Layer 6 of a small transformer language model trained on English Wikipedia (15 layers, counted from 0, width 128).
Take only the direct path to the model's output, skipping the later layers: a vector added to the residual stream pushes a token's score in proportion to its dot product with that token's output vector.

Output vectors of the tokens that the questions are about. A number n stands for n times 0.013.
"ustainable": 27 -30 22 35 -12 34 -44 22 12 21 -15 14 -23 1 -41 -10 10 14 -4 1 52 8 31 -29 48 -5 3 -15 -17 -20 -59 -24 -1 -33 23 -13 -20 53 21 35 24 -10 29 -48 -34 47 42 5 6 -1 7 -41 25 -2 12 63 18 2 -49 -31 30 4 -7 -17 -38 14 -46 -48 -47 31 -2 -38 28 -8 -22 -6 4 11 33 -4 1 10 19 -40 6 8 -8 3 0 35 -35 58 15 34 29 -27 -39 53 21 8 -9 -50 26 -26 45 7 -6 -34 25 11 40 6 12 15 34 0 -12 30 34 -28 6 -12 12 -11 17 -14 -17 18
"ter": -26 28 23 -17 -32 0 7 27 -1 -14 13 14 -23 -1 -35 -4 -16 -6 22 42 18 2 2 12 -3 -6 1 3 -4 36 -45 -20 -33 -3 -9 53 11 -7 -29 -9 43 10 -14 -21 26 13 -13 9 10 12 16 16 9 11 -8 18 1 -48 53 -19 2 41 27 -35 9 -14 -1 -17 -4 35 -10 -8 -9 -22 39 -29 43 -10 70 28 5 -3 44 -12 -25 32 -14 18 -57 33 -6 -11 -26 -24 24 31 14 -12 17 1 -14 -5 -56 -9 -2 -39 -32 -7 15 37 25 -1 -4 -1 0 -3 -30 52 50 1 -2 1 -21 15 -36 -44 -11 -41
" squad": -26 -3 -8 34 18 -2 -21 11 3 14 -12 -42 -25 11 26 16 5 37 -54 -27 -7 -15 28 -19 24 18 -23 -30 -10 -54 -25 -15 18 -4 -35 20 8 39 5 -54 42 -25 27 9 7 25 -26 -2 51 17 -10 1 2 -12 21 2 -17 2 9 -2 -1 -8 0 -59 0 26 8 16 -22 12 12 -31 -1 20 -32 2 32 34 33 -3 -51 14 35 -38 24 -19 64 1 31 -34 25 50 -21 -28 1 -9 13 -19 -30 11 6 -30 -11 -46 8 4 -5 -47 6 12 -1 22 32 1 31 30 7 15 -22 -5 -22 -20 34 5 53 -5 -25 22
"onym": 32 26 -22 -22 27 -16 7 -56 2 -26 23 55 1 -31 -1 9 -30 48 -65 -18 4 -1 29 -30 30 23 -19 -37 -9 6 -61 -15 13 45 37 -1 -26 32 -3 -3 4 9 6 9 16 51 68 72 -13 54 28 -27 35 2 -3 -20 -25 65 56 -53 13 -28 -41 6 8 -7 -24 -39 -15 20 7 4 -6 22 -18 -27 47 4 22 6 -22 2 -1 -13 1 -11 17 15 -64 13 -6 15 -13 25 13 16 17 45 -9 12 25 12 3 -31 -17 -36 -8 17 58 -2 72 8 10 18 57 -12 -21 -18 -28 -47 -12 11 69 -9 31 13 0 3
"ence": -34 -38 -25 21 69 -24 31 79 2 -20 27 16 -33 -26 35 9 12 -19 -79 -49 12 -2 -22 -42 -14 15 16 -12 -12 23 -14 -11 -15 -41 47 39 4 5 35 61 -2 8 67 -16 -19 -1 27 14 -19 -10 -33 14 17 -10 -1 8 -44 18 -42 -7 13 65 -12 -47 2 12 -7 23 -12 4 -23 -22 -11 29 -4 -21 25 3 83 -31 46 36 11 -17 -16 28 -5 33 1 -2 -23 9 24 -16 -16 38 9 18 8 20 -9 28 24 -24 -3 -5 -16 10 22 12 24 -1 7 -12 22 19 10 20 58 29 -38 13 -17 7 -41 1 4 15
"count": 8 -2 -4 -8 10 11 -17 -18 13 -5 50 37 -15 -6 -29 39 11 12 23 7 17 -27 19 -47 23 22 -6 -13 -23 2 -27 -3 10 -5 -12 -33 38 5 0 -46 7 -6 33 2 32 24 4 -31 3 -35 9 -5 19 8 -9 -26 -40 26 -17 -24 19 8 12 -8 16 -8 20 -8 -5 -32 -2 -31 -21 20 31 -23 -9 16 27 -37 -9 37 41 -7 12 -8 -10 50 -12 -43 -35 20 14 16 -1 -42 30 26 -2 -44 -24 15 32 -13 48 33 -1 -20 -12 17 40 10 9 10 7 23 -40 46 80 -15 -58 2 29 19 8 5 -19 6
"old": 7 -14 15 -15 3 20 20 34 3 60 29 18 14 -1 -26 -15 -2 -5 -3 -26 -20 8 11 14 21 -17 -2 32 -22 13 13 -42 18 -29 -26 13 -19 14 -16 -60 37 30 -8 -66 6 44 -19 1 -43 -29 1 -17 22 -1 -5 -6 5 46 12 6 -6 48 54 6 37 16 -42 -19 -63 8 -10 11 68 43 -19 -32 -11 6 58 -34 19 23 -2 0 -1 -15 6 44 18 16 -17 14 -6 42 -18 12 -8 -20 18 49 0 -26 4 -46 31 16 -18 8 25 -18 20 1 -30 2 69 32 24 -27 46 11 -19 27 -18 -6 -23 -32 -18 24
"troph": 30 20 -7 26 10 -16 27 7 5 22 36 -11 19 18 -44 -24 -14 44 -33 -31 61 32 4 -22 38 35 7 -28 -26 -2 -10 -30 15 -34 4 11 -8 0 2 -5 -12 23 18 16 15 12 30 22 19 -16 49 15 18 -3 20 3 -28 5 -6 -45 12 -28 4 3 12 10 -2 -25 -25 -11 -13 -51 -10 26 -9 8 54 7 40 24 15 6 25 -29 62 37 -15 23 -31 2 -1 8 -20 28 18 -38 19 13 35 -10 52 43 -7 -59 0 13 -29 -43 25 3 1 -2 54 34 -6 13 -28 22 52 -6 -26 -30 -8 5 35 23 -13 25
"gastropod": 32 0 -20 10 -28 -26 -36 -37 17 -16 33 15 -3 6 -67 -27 -5 34 -32 -34 -23 56 7 9 28 -45 2 -16 -24 -19 -57 -46 -27 -11 32 44 12 7 37 15 59 17 48 -64 -37 -57 17 3 47 -2 -25 -49 55 4 -61 22 -34 57 -24 -62 2 54 -69 -70 27 5 -39 -66 -80 -24 7 18 25 2 3 -9 13 8 -10 8 -49 50 -11 -47 3 -73 -26 28 -34 49 51 -16 -35 5 22 7 -50 17 9 69 25 9 -5 -55 52 37 -43 7 -11 22 18 58 12 18 -30 -9 32 59 46 11 -81 38 -17 -13 -6 33 -7 80
"ane": 6 -9 -3 34 35 -3 18 -50 -3 -4 40 -30 -6 -10 1 24 11 26 -12 -16 40 1 -2 -40 23 -21 3 -6 -26 25 -28 -14 -14 5 34 -41 -10 26 -28 16 7 -13 -10 -25 7 55 58 22 -28 -51 3 8 16 -4 10 12 22 30 24 -30 50 -22 -22 -14 -12 13 -31 -37 -33 -4 29 14 1 58 -2 4 2 -15 20 -49 6 -5 -10 -19 9 -60 -25 6 -27 -7 6 -20 -35 -12 5 -21 9 -25 49 14 -1 48 3 -18 -61 10 -12 -8 0 11 8 0 14 -2 -19 15 -2 -27 -16 -31 -12 37 3 22 -20 12 4 -12
" home": -2 -5 17 -23 -11 4 -43 6 7 -10 6 -34 -35 -7 2 10 4 22 -20 3 -25 14 49 -14 13 33 1 -38 16 6 -1 16 15 30 4 -7 9 29 28 17 14 -3 20 0 -19 -31 -22 46 -9 -39 -6 -17 -6 -10 -5 -16 -9 2 -19 25 2 -2 12 -23 -40 -13 -20 13 1 -18 -5 -1 3 3 5 -25 -7 -9 -1 -15 5 39 -2 -33 27 15 -2 15 22 1 33 -9 18 -18 10 -33 41 -1 40 -17 3 -3 -20 10 26 21 4 -7 22 -15 -36 -8 5 -26 -23 20 29 -2 -49 -12 -7 -8 -19 -12 24 -21 -5 12
" divided": 23 -3 -19 30 24 22 -32 -14 11 32 11 -38 -22 3 -21 -34 -9 22 -17 -7 20 3 30 7 17 30 0 -30 0 4 -2 -11 16 -38 19 -8 -29 4 23 -7 3 7 13 11 36 -23 -26 -1 -18 3 -2 -36 2 -12 -20 -9 -4 26 2 6 -4 -11 -2 12 -12 25 -13 -8 -8 -30 31 -22 -15 9 15 -3 15 -5 -17 -12 -19 19 11 -28 -24 -7 50 -18 -14 10 -10 -3 13 -1 18 -41 -30 -1 5 -5 35 22 -15 -8 37 -16 5 -20 29 24 -14 1 22 27 -5 5 5 -12 17 -20 -28 -24 -22 -41 8 -18 -19 29
"out": -16 -1 12 26 1 -16 -39 56 1 -25 -8 -17 18 -73 2 54 -28 -13 -29 33 18 -4 27 -5 50 -5 1 -8 -29 -40 11 -5 30 -41 -18 -30 10 11 -23 -43 -26 0 -21 -15 8 7 1 18 -43 28 -28 -25 16 4 28 -9 -8 8 -9 36 34 12 0 -2 21 5 -19 -39 11 35 19 15 7 -16 -5 -49 7 -10 48 -3 30 -5 26 0 -24 -6 -46 27 -33 17 -19 45 -32 17 -17 -3 34 41 -12 29 -4 -3 -35 -1 27 -35 -11 12 15 13 9 66 -3 -6 40 20 25 8 -1 2 31 26 55 -13 10 3 7 11
" Hispanic": -3 -45 21 -6 21 48 -13 -9 17 18 18 12 -55 -44 -50 -45 34 52 -12 12 6 14 31 -47 22 8 -35 -17 -3 0 -49 -16 32 -5 22 5 -53 -2 12 16 -28 -35 35 -44 3 12 51 35 2 -11 36 -6 2 -9 -45 -32 13 -3 -25 -17 -2 17 -19 5 -31 9 40 -21 -28 -22 34 -31 2 36 -18 -15 -7 44 6 -19 -41 29 13 -11 25 -7 4 -3 -4 5 13 -43 31 19 -17 -64 38 8 -34 11 -2 10 46 6 70 -10 -49 -40 39 13 14 -11 53 9 16 -39 -6 -9 -10 16 5 4 -26 -41 -19 -16 0 33
"ary": -7 -12 -11 7 -7 49 -15 -16 3 -3 -14 -3 -69 2 16 -43 -36 -18 -25 -1 -25 -22 12 22 2 -8 9 -39 -4 6 -23 -12 -18 2 20 1 -90 -12 -44 9 12 -50 -3 -24 15 98 26 1 0 -24 14 -26 6 -26 -37 15 -15 17 29 40 29 58 -15 2 -8 -11 -19 2 -17 32 -46 -74 1 8 20 28 36 6 52 -28 -38 -15 1 -12 -14 22 7 16 -40 -10 -18 59 54 -13 -36 29 11 -6 8 9 -3 35 -16 -34 -28 17 -10 5 -24 -16 27 -47 22 -6 6 -5 24 -27 15 7 -43 38 -40 8 -22 7 -15 -12
" guilty": 21 6 -4 19 26 3 -6 24 15 40 51 -32 -23 3 -31 30 17 28 -38 -16 26 -24 -1 26 8 26 -12 -43 1 -29 17 -6 57 -30 -4 22 -33 39 -15 -2 -5 50 23 22 -13 29 58 12 14 7 -67 -16 1 -16 5 30 22 51 30 -54 76 6 28 4 39 29 10 -32 -49 7 42 -54 -33 46 17 -30 13 39 31 -25 18 46 -10 -22 8 5 35 48 28 19 -11 45 -10 -16 -34 26 -20 53 16 46 -20 -32 8 -60 9 25 -35 -26 51 -3 16 16 -2 13 -31 -21 55 29 8 -30 -2 33 -25 -15 -12 -31 -23 -5
"quest": 18 34 30 11 -9 8 -10 15 13 21 10 -43 16 -13 6 -27 11 24 0 -6 8 1 5 -19 22 1 0 -74 -24 0 2 21 -11 -12 -16 9 -46 -3 32 17 40 -4 -5 11 27 -10 21 10 -24 17 -2 -2 30 7 -6 -7 -25 19 14 -69 20 16 33 -6 18 -12 -20 -14 10 12 -15 -33 8 14 37 -20 12 -24 35 -27 -24 -18 18 -2 17 -17 9 21 -17 3 47 35 -1 -2 22 22 22 27 -30 10 -21 -9 45 -1 33 47 -30 -26 26 5 33 -2 36 9 45 35 24 18 12 -29 -20 -1 7 -8 40 -32 -16 19
"rrington": 41 17 50 38 -10 33 5 -67 2 15 -9 -14 -12 1 5 -24 50 33 -36 11 42 24 23 4 -24 26 -1 20 -23 -16 -1 -26 3 -5 -2 23 -47 31 1 16 -42 -25 21 -1 -11 35 40 22 -42 -4 -37 -38 43 -9 -28 39 -8 -7 10 16 42 21 7 -58 -12 -1 31 -40 1 -24 40 -1 4 -8 16 -41 24 -2 35 2 -38 64 8 -36 19 -39 -20 4 -38 42 32 6 13 -2 -1 -3 9 3 -33 67 -18 26 -10 -18 36 44 3 -1 14 9 -18 9 6 -16 32 -27 13 19 -20 -25 5 27 12 -24 38 -49 7 44
"stream": 21 -33 3 32 21 -13 -49 -7 11 -5 41 -4 2 23 -36 -1 7 -9 22 -7 54 4 61 -22 -32 7 -17 18 7 7 -16 11 7 19 19 -9 44 -4 -2 -14 4 -16 25 -6 -27 34 -33 1 31 20 13 -35 20 4 -2 -10 -35 23 1 7 -14 13 -30 -20 8 -12 11 -6 24 49 -18 -59 32 37 26 -26 1 2 32 6 -14 9 8 -8 -17 6 -10 -26 -7 23 31 21 38 -3 1 -27 20 34 -53 22 37 -23 45 11 45 10 27 -25 6 39 16 2 -9 4 24 6 9 66 54 -23 12 15 -24 -4 -62 -14 -33 32
" consecrated": 70 -17 -12 -11 8 27 -44 -31 19 45 52 -39 -9 -27 -15 -62 15 28 -20 8 6 -10 -5 29 -3 54 -4 -32 -3 -7 15 -48 9 -9 17 35 -62 23 17 -18 -8 -3 51 -21 -18 -20 25 34 -32 25 -26 -51 11 -7 -4 9 -29 35 25 -20 11 16 -18 11 -32 20 -10 -50 7 -11 11 33 15 -1 7 -3 44 12 12 -23 -24 13 16 -32 22 -11 38 15 -42 26 -39 13 -10 15 27 6 -23 1 -10 -5 -9 25 4 -2 57 35 15 -21 44 -7 52 24 -15 18 -16 -2 -3 -6 19 -6 -33 22 -18 -44 -21 -7 -20 7

Each question shows what one neuron of this layer's MLP adds at an activation of 1. A number n stands for n times 0.0074.

n124: -21 12 -8 -2 26 -21 10 -34 22 -10 -30 -14 -2 -14 -13 -2 0 9 19 -21 19 24 -12 2 -13 -21 17 -34 -6 1 13 -8 9 30 6 -25 6 -23 17 16 -11 0 -47 15 24 -3 29 4 -20 24 -8 -9 8 22 -48 12 -60 -4 3 10 8 -4 33 4 31 -46 39 -7 2 34 -5 16 25 13 24 19 -34 10 21 -15 13 -11 -36 -31 -9 -3 17 -12 -39 4 19 -33 -13 -10 6 -13 10 -21 -13 -6 -43 -7 -16 5 -19 -15 -3 2 5 -24 -13 1 22 -14 -16 -10 9 13 -24 -2 7 -21 0 7 -1 14 -13 -5
Pushed down most: "ustainable"

n100: 27 44 0 11 -29 11 -48 21 3 -11 -19 7 49 62 20 12 25 20 19 19 17 -21 8 -3 53 42 -15 21 52 -30 -16 -17 -32 5 4 -1 -4 -10 22 -19 26 -12 -24 -15 -10 26 -3 -5 15 6 14 -11 -21 -8 -5 -7 1 -18 19 -36 -8 -29 3 18 6 46 -53 -48 -7 17 -14 13 -11 -1 6 -18 -22 -10 -15 -5 17 11 -26 41 20 35 -34 -35 7 10 -38 -10 7 1 51 -6 -3 45 -13 18 23 5 13 -11 17 22 -16 -3 -6 -17 -6 31 9 9 13 13 6 29 17 -17 12 -29 -25 9 -13 -8 -3 19
Pushed up most: "ustainable"

n263: 21 11 -26 20 2 -7 40 16 57 -25 -7 -45 -33 13 -18 -4 2 22 33 -36 29 -6 21 -19 8 -1 -39 19 -10 -2 -16 -13 30 -31 2 1 -7 16 -15 21 17 6 -13 -6 -35 15 -31 1 -19 -30 -12 -3 28 32 -27 26 -25 20 -20 11 21 0 26 -22 -18 29 -12 -1 5 9 8 19 -17 15 -44 5 -6 -35 -17 -21 -44 -7 16 9 17 24 -17 -27 -15 8 25 -14 0 21 -6 7 -10 12 -13 -14 -8 -13 5 -44 -11 30 -24 -11 -17 23 -1 10 25 39 4 5 -31 21 17 4 -14 28 5 0 7 -13 14 15
Which three tokens does it push up most, strongest first? "gastropod", "ustainable", "troph"

n296: 20 -3 -12 24 30 0 4 20 52 -16 25 -5 -21 -34 -15 -1 28 13 -13 -9 4 6 -10 -50 32 2 -5 -23 32 23 -5 30 -19 -39 4 -2 -11 -14 -19 -17 -12 19 8 -9 -15 4 15 -10 8 5 28 28 -2 11 -11 4 5 9 7 -30 9 -1 -24 0 -2 38 -10 18 13 -28 -30 21 4 18 23 -30 0 5 -8 -5 13 21 27 4 -1 26 -18 -35 9 -16 5 17 -23 -18 -14 49 24 10 4 5 -31 -1 -39 -15 -22 -15 31 25 -4 20 -21 -20 16 9 -2 18 -17 10 -51 12 -16 32 -39 0 -29 30 9 -12
Which two tokens does it push up most, strongest first? "ence", "ane"

n127: -22 48 4 18 1 10 -8 -13 -18 -4 -31 30 -38 -22 3 -3 19 -11 22 12 -8 5 -7 -6 -33 -28 -5 -16 -41 17 23 -25 6 10 20 -12 23 26 -6 -15 6 -12 -33 8 9 -19 4 -21 -25 29 -26 -5 -35 -25 36 -17 -8 -22 1 -13 0 7 24 -19 -7 22 4 34 16 -6 -59 21 43 13 -19 12 16 -25 -17 49 32 -24 23 25 2 -2 -13 -18 -20 24 1 5 -25 11 -9 38 20 29 30 -34 -7 16 18 -18 -26 1 -40 14 1 -14 -19 -6 12 -4 12 28 -3 10 1 -8 8 8 -8 -34 11 -10 23 -8
Which three tokens does it push up most, strongest first? "ter", "out", "quest"

n39: -4 8 -27 2 -38 26 -10 -4 -36 -28 24 -14 26 -10 -11 9 26 6 30 -6 8 -20 3 11 7 0 -28 30 25 13 31 -35 -17 -6 -7 -30 13 31 -5 8 -18 18 -4 2 23 -11 -9 27 -9 -17 -6 -6 -34 -33 -18 4 -13 -6 -1 2 44 -30 -12 -3 1 4 -25 -25 -7 -4 11 -13 13 5 -5 -7 7 24 8 -9 1 -44 19 14 -30 31 -39 -49 35 -56 8 -3 -9 -4 -7 13 -3 -22 36 6 -6 9 -40 -18 -7 -30 26 -49 12 -25 -49 1 -1 3 26 11 -28 -18 48 -1 -33 21 -8 -32 -9 32 19 17
Which two tokens does it push up most, strongest first? "ane", "troph"

n217: -48 11 32 19 -16 19 40 -19 -16 2 -15 -6 -24 13 33 -33 -4 -5 -8 -20 5 6 -3 -4 10 6 44 15 36 -2 15 23 -11 -4 37 23 -4 31 -3 37 39 -17 -18 30 -9 -40 -13 -3 -3 20 21 4 -42 20 -11 -15 -15 3 1 8 30 -28 5 -6 -10 0 11 -1 35 2 -1 -24 18 -17 -27 13 1 7 -12 21 -4 -9 -30 5 -1 9 -3 39 5 30 -19 -27 7 14 -8 14 14 -21 23 6 -34 -9 -6 -19 -19 -8 -5 -15 35 -6 33 -10 -14 -9 -8 -32 -10 -2 -27 -25 3 -32 1 11 3 36 -20 17
Pushed down most: "count"

n25: 9 -9 -28 -19 6 -20 -20 23 31 -21 -1 3 -31 -46 7 37 -30 16 -11 2 -11 21 27 1 -4 36 19 10 1 -9 -26 12 -6 13 5 3 38 11 8 18 32 4 -11 -33 0 52 -4 -11 -24 -8 -26 3 -28 -48 7 0 13 17 -26 -12 4 7 13 -30 17 -3 -9 -27 28 -2 -12 39 48 4 -15 -27 47 40 -2 -4 2 -28 -30 4 -2 -3 8 -24 2 46 20 5 4 -17 7 28 1 23 -42 7 12 0 34 -36 -10 -18 2 -14 -25 2 -20 28 4 -13 -14 13 -35 23 -44 -9 -12 3 7 -1 -8 -7 26 9
Pushed down most: "troph"

n38: -20 45 -22 18 14 -12 -3 -2 14 21 16 -11 33 20 -2 26 -19 -13 -30 5 57 -3 22 25 14 -4 -5 -8 44 0 22 14 -6 58 -55 -12 -23 9 -17 16 5 15 -35 -2 26 31 6 -6 -17 12 -11 -19 -12 -10 7 -24 -10 -7 -6 16 -7 -18 2 -19 14 27 32 1 12 22 -22 -13 -18 -4 33 22 -4 12 -2 -4 -8 -39 -7 -20 23 9 -17 25 10 -38 -17 -1 17 19 -11 19 6 36 37 -6 9 17 -11 -6 -40 -10 7 11 36 -17 23 40 -41 -23 -6 -21 16 14 -20 18 -19 1 -24 22 -7 10 -1 37
Pushed down most: " Hispanic"

n121: 29 -27 30 -23 -31 22 30 2 18 30 -24 58 0 32 -23 -20 6 14 -18 15 10 -27 -1 21 -12 -22 53 16 49 -26 8 -22 2 6 -11 16 6 6 -10 -13 12 11 -40 6 0 -17 -17 -22 18 7 8 -33 19 21 -6 -27 -20 -4 -52 6 -13 -1 -29 -4 -24 26 20 24 8 24 0 -15 36 14 -9 31 -12 -11 -17 22 -6 -25 -28 -8 10 21 24 2 4 21 -2 27 7 7 15 9 -2 -21 -21 -24 -10 6 -15 41 7 29 20 22 -5 15 11 -7 11 6 9 23 15 31 22 -30 20 -4 6 35 -2 6 -16 4
Pushed up most: "stream"

n257: -3 -9 11 0 16 10 10 -1 -21 27 -4 -28 -25 -34 -15 0 17 9 26 11 -12 -10 -7 12 -2 9 -34 -1 3 6 -19 -1 -20 -23 -10 26 -22 26 -42 -1 -9 10 -20 28 -22 12 3 -7 17 -31 -11 16 -16 -1 8 -25 3 -9 0 -5 24 -28 6 -1 -26 21 -19 -21 -7 -7 -31 -10 -37 -2 -8 9 14 45 1 -36 22 22 -52 -12 26 -58 5 24 -2 -16 -41 6 -17 -26 17 26 10 1 24 -16 -8 20 -4 -10 15 -3 -2 30 -11 16 7 15 -18 3 -25 -32 -19 1 16 -24 -2 14 -2 -8 -14 -13 10 6
Which three tokens does it push up most, strongest first? " guilty", "ane", " consecrated"

n153: -16 59 15 -4 17 7 -7 11 -32 -33 -26 4 -12 -14 -25 3 -6 -14 31 10 11 -9 18 40 -26 13 -8 11 32 28 -16 17 -28 13 -29 -12 35 8 -3 -7 16 22 7 2 41 2 -17 -38 4 31 43 -9 1 11 -16 -13 16 -14 13 -1 21 -1 16 -32 -9 29 -9 -7 1 13 -14 6 5 -10 -8 -19 37 55 -2 -2 30 29 -9 -22 23 15 -7 25 -14 33 -20 -12 30 -4 -13 9 7 -14 -13 -33 20 -10 -37 -1 20 20 1 30 7 -19 24 -8 43 30 -11 3 -3 -8 18 -8 20 41 18 22 28 -33 34 12
Which two tokens does it push up most, strongest first? "ter", "count"

n73: 15 -13 -51 10 50 11 19 6 -18 -1 8 19 12 -4 27 70 -27 -25 44 -13 -15 -19 38 2 1 7 -26 -1 21 -23 -28 -21 -1 12 -6 11 -37 10 39 11 -45 6 7 -40 4 -14 -3 22 26 4 6 13 -1 19 17 -12 -14 12 10 17 -1 -7 -8 -9 7 1 25 20 -15 -26 -19 12 36 10 1 11 -10 -18 -13 -21 10 -8 1 0 55 22 36 -5 -8 8 -18 -31 5 2 -1 12 -38 -9 14 6 36 -16 -15 -20 -7 3 -6 -17 29 4 1 -9 -20 -4 9 -1 -9 -10 19 -43 -3 46 10 35 22 -46 -9 9
Pushed up most: "onym"

n148: -62 29 -16 -21 18 -10 7 24 -2 -17 13 3 5 39 -43 26 38 36 -31 -10 -16 4 -14 -40 -7 -17 27 6 -37 16 -34 28 1 -8 0 -13 21 -29 -12 -36 15 -6 -2 15 -34 2 19 -27 -32 -9 7 -10 41 10 -6 -13 -2 41 -12 -10 15 -2 12 30 11 -14 25 31 -11 -5 -14 -25 -44 21 -15 29 -16 7 -4 -19 8 20 -24 -42 -31 -25 -6 -16 -17 28 13 3 32 17 30 -4 -36 1 -7 8 -18 -7 -27 26 5 22 2 -15 -10 -26 8 7 2 22 -5 -11 19 11 6 15 -22 2 -22 10 17 -1 -25 -23
Pushed down most: " consecrated"

n15: -16 -26 -1 -1 3 15 -5 20 -29 11 15 28 -10 -51 -10 -18 11 15 -7 -9 1 -13 -15 19 2 33 -31 -14 33 -1 17 23 38 -4 18 -17 -1 -12 8 -40 6 -34 -14 10 -1 -2 -6 41 65 -17 2 16 41 -12 0 7 -26 -6 1 25 22 8 1 -21 -27 -1 14 -35 20 -34 14 9 -14 -41 30 -24 -10 12 22 -15 4 7 11 39 4 -19 2 15 8 4 -7 -7 -7 8 6 -24 1 -36 -33 24 37 16 1 22 15 8 -1 -38 -31 12 11 -7 -26 4 -8 -35 -24 3 -17 5 -4 13 -1 -30 26 -11 26 -4
Pushed up most: " Hispanic"

n87: 3 -13 14 4 17 5 7 -24 -36 -1 -20 3 12 46 -22 7 33 -22 -17 9 5 3 -6 -24 49 -12 -5 -24 -33 -22 11 5 -11 -19 24 -40 15 3 -33 32 51 -1 -7 5 -12 9 0 -13 14 26 -19 32 58 27 -4 13 15 -28 6 31 -39 -53 22 -4 -31 -26 42 28 14 17 7 -8 30 -33 11 -5 22 9 -3 13 -43 -3 20 26 15 -15 -20 -17 -3 -32 -8 -13 8 3 -20 34 -5 11 -9 32 -14 25 8 8 27 1 17 2 -25 1 -12 -56 21 -44 -4 -34 46 -12 -11 1 -21 -26 0 -8 -11 -30 13 -16
Pushed up most: "rrington"

n172: 16 -21 -19 -25 40 -14 -16 5 15 33 -15 6 -1 -28 9 -8 6 -21 -19 16 -6 -29 59 -38 -22 -21 -26 2 39 22 -14 -17 31 -13 -10 -1 2 25 -34 5 8 26 11 -17 -6 -29 64 -4 -3 10 15 -1 17 17 -18 12 -6 16 -52 9 -4 34 6 -8 5 14 -12 -12 21 -9 11 5 -13 29 19 9 2 -8 23 6 2 14 1 7 -27 -23 -17 19 9 -12 7 19 52 -34 -14 5 -26 -15 11 -28 22 -26 -2 18 -15 -10 15 -4 -55 -8 -38 3 -2 4 25 -5 24 -15 -33 6 8 -25 0 5 8 -5 -1 11
Pushed up most: "ence"

n237: -31 4 2 7 -19 15 39 -16 2 8 -20 33 -16 0 27 -17 -37 -11 -9 17 -14 -15 -10 -8 13 -2 -7 -23 35 -3 -1 23 0 3 -20 -6 1 9 11 -22 1 13 38 4 4 -26 -12 -26 -23 29 18 19 -14 10 10 -20 29 10 5 -13 10 -25 -1 -7 12 -19 -13 6 -6 34 -3 -22 6 -15 19 -31 -24 -30 9 19 16 -6 10 9 27 -19 -45 3 9 6 42 -51 15 1 12 -14 24 12 7 -28 -26 -28 58 1 21 -7 -41 33 -5 -4 47 22 22 -28 14 -15 -33 53 -30 2 -2 22 6 -7 -22 -19 2 25
Pushed up most: "quest"

n99: 17 33 15 16 20 -19 10 21 20 19 1 3 -11 -15 -6 28 -54 8 -10 1 -5 9 -15 -6 -45 3 -13 5 -21 -17 11 -3 2 11 4 33 4 12 31 14 24 -19 9 -5 11 28 31 1 -57 23 5 -8 -6 -27 -21 15 15 7 -9 -30 3 -2 15 -32 10 25 32 19 35 -19 7 -7 -15 -9 5 -24 -13 -22 25 -41 -23 -52 -4 33 -16 -36 -14 -6 1 19 1 17 23 30 -3 -47 -1 -35 -48 44 11 -23 0 -17 29 1 -13 -16 -27 37 2 -27 -4 -48 -4 9 13 -16 21 -37 21 37 -15 2 -6 -34 -25 9
Which three tokens does it push up most, strongest first? "rrington", "quest", "stream"

n315: 7 25 7 -1 -22 23 -37 23 30 0 7 -3 6 -28 30 -23 -28 47 -1 38 -17 -32 -49 25 -23 -22 13 11 27 5 -29 3 18 13 -18 -34 7 -16 17 -6 20 -6 -25 55 17 -3 -8 12 29 -17 -28 -30 -30 11 -3 13 -1 -33 11 22 8 0 -8 -21 2 14 6 34 -4 -3 -29 7 3 28 26 6 -13 -11 -9 5 12 -14 -20 1 4 -55 -7 20 -18 9 -33 -9 54 -27 -34 -45 -22 -40 -12 -32 -3 -11 19 -33 -31 1 6 8 -42 16 -14 -10 -22 35 -8 55 1 5 -2 -3 -25 -3 23 8 -25 17 -26 -22
Which two tokens does it push up most, strongest first? "ary", "count"

n150: -1 -6 -7 -21 -3 -8 30 26 -30 6 28 -7 34 32 -31 1 55 -4 -6 -12 33 -16 36 41 -21 19 -19 1 11 -5 -24 -9 22 -3 -3 5 -9 -23 22 -4 -13 10 -20 4 20 1 -4 14 -45 -4 6 16 20 -14 -37 31 7 42 12 -1 -18 -7 -25 -5 -23 3 -10 39 15 18 7 13 -18 5 -36 13 7 -18 -29 -8 11 -10 17 20 10 -3 -2 16 -28 -49 27 9 -19 -26 9 19 22 15 -16 -1 9 14 24 -10 -4 10 -23 -10 -14 -39 -4 7 45 11 -33 3 16 10 20 5 13 -12 9 -2 3 10 31 4
Pushed up most: "troph"

n152: -18 -28 3 35 21 13 -2 2 16 -30 26 -24 -23 -1 15 38 -1 35 0 -21 -11 -47 4 2 28 34 -3 18 4 5 -28 -3 -40 18 16 27 2 34 -39 -26 0 -45 -1 7 8 1 18 -38 2 38 9 15 5 -21 28 -26 10 -18 14 -8 -27 12 -21 -69 10 -4 1 -2 -37 13 55 -16 7 -4 3 9 -7 -5 -3 4 13 2 -13 26 22 33 16 12 -4 -23 -16 5 32 21 3 3 25 15 5 12 7 4 -2 -18 20 14 -37 8 -46 -4 34 5 10 -12 2 -16 6 4 10 -4 -15 -7 5 -18 21 17 13 -12
Pushed up most: " squad"

n253: 14 -12 7 33 22 19 12 -8 2 21 -7 -20 -5 -4 -24 -25 1 -4 -25 -3 11 -7 13 6 12 -21 15 25 -17 -1 36 10 -17 -30 -11 23 11 21 13 -31 15 -36 -22 -1 24 11 2 16 -4 -36 -7 -21 45 23 44 -10 -13 -19 -9 -25 -32 -13 -22 23 -43 -13 2 -26 2 -2 -16 -25 4 22 -37 -8 -15 -27 -23 4 -1 -15 22 -11 18 11 -2 -7 12 7 -11 -15 -41 42 32 3 9 -37 14 -1 6 11 8 -11 24 9 11 -33 4 -15 58 1 -10 21 15 -10 -3 1 -28 14 -23 -16 20 22 15 1 18 28
Pushed down most: " guilty"

n300: 20 -17 33 5 5 22 14 1 12 -17 -44 -7 32 14 20 -6 46 -4 16 -2 18 -30 -23 -14 30 11 -13 -2 -34 9 19 4 28 17 -26 -1 -56 8 20 -23 30 -8 -17 7 17 -7 3 -6 -2 -38 -8 -15 -1 20 -36 20 28 -22 26 40 12 -18 -13 36 -3 46 -6 7 -8 -19 3 20 52 -20 -1 -6 13 -2 13 11 -7 1 -4 -32 -2 22 2 18 -3 -25 -3 -48 -22 -9 39 -11 15 -14 3 32 -1 14 -11 8 -11 -16 0 42 10 -8 40 -3 7 24 -33 4 4 -2 -33 7 -31 -18 1 -1 33 -12 9 13
Pushed down most: "stream"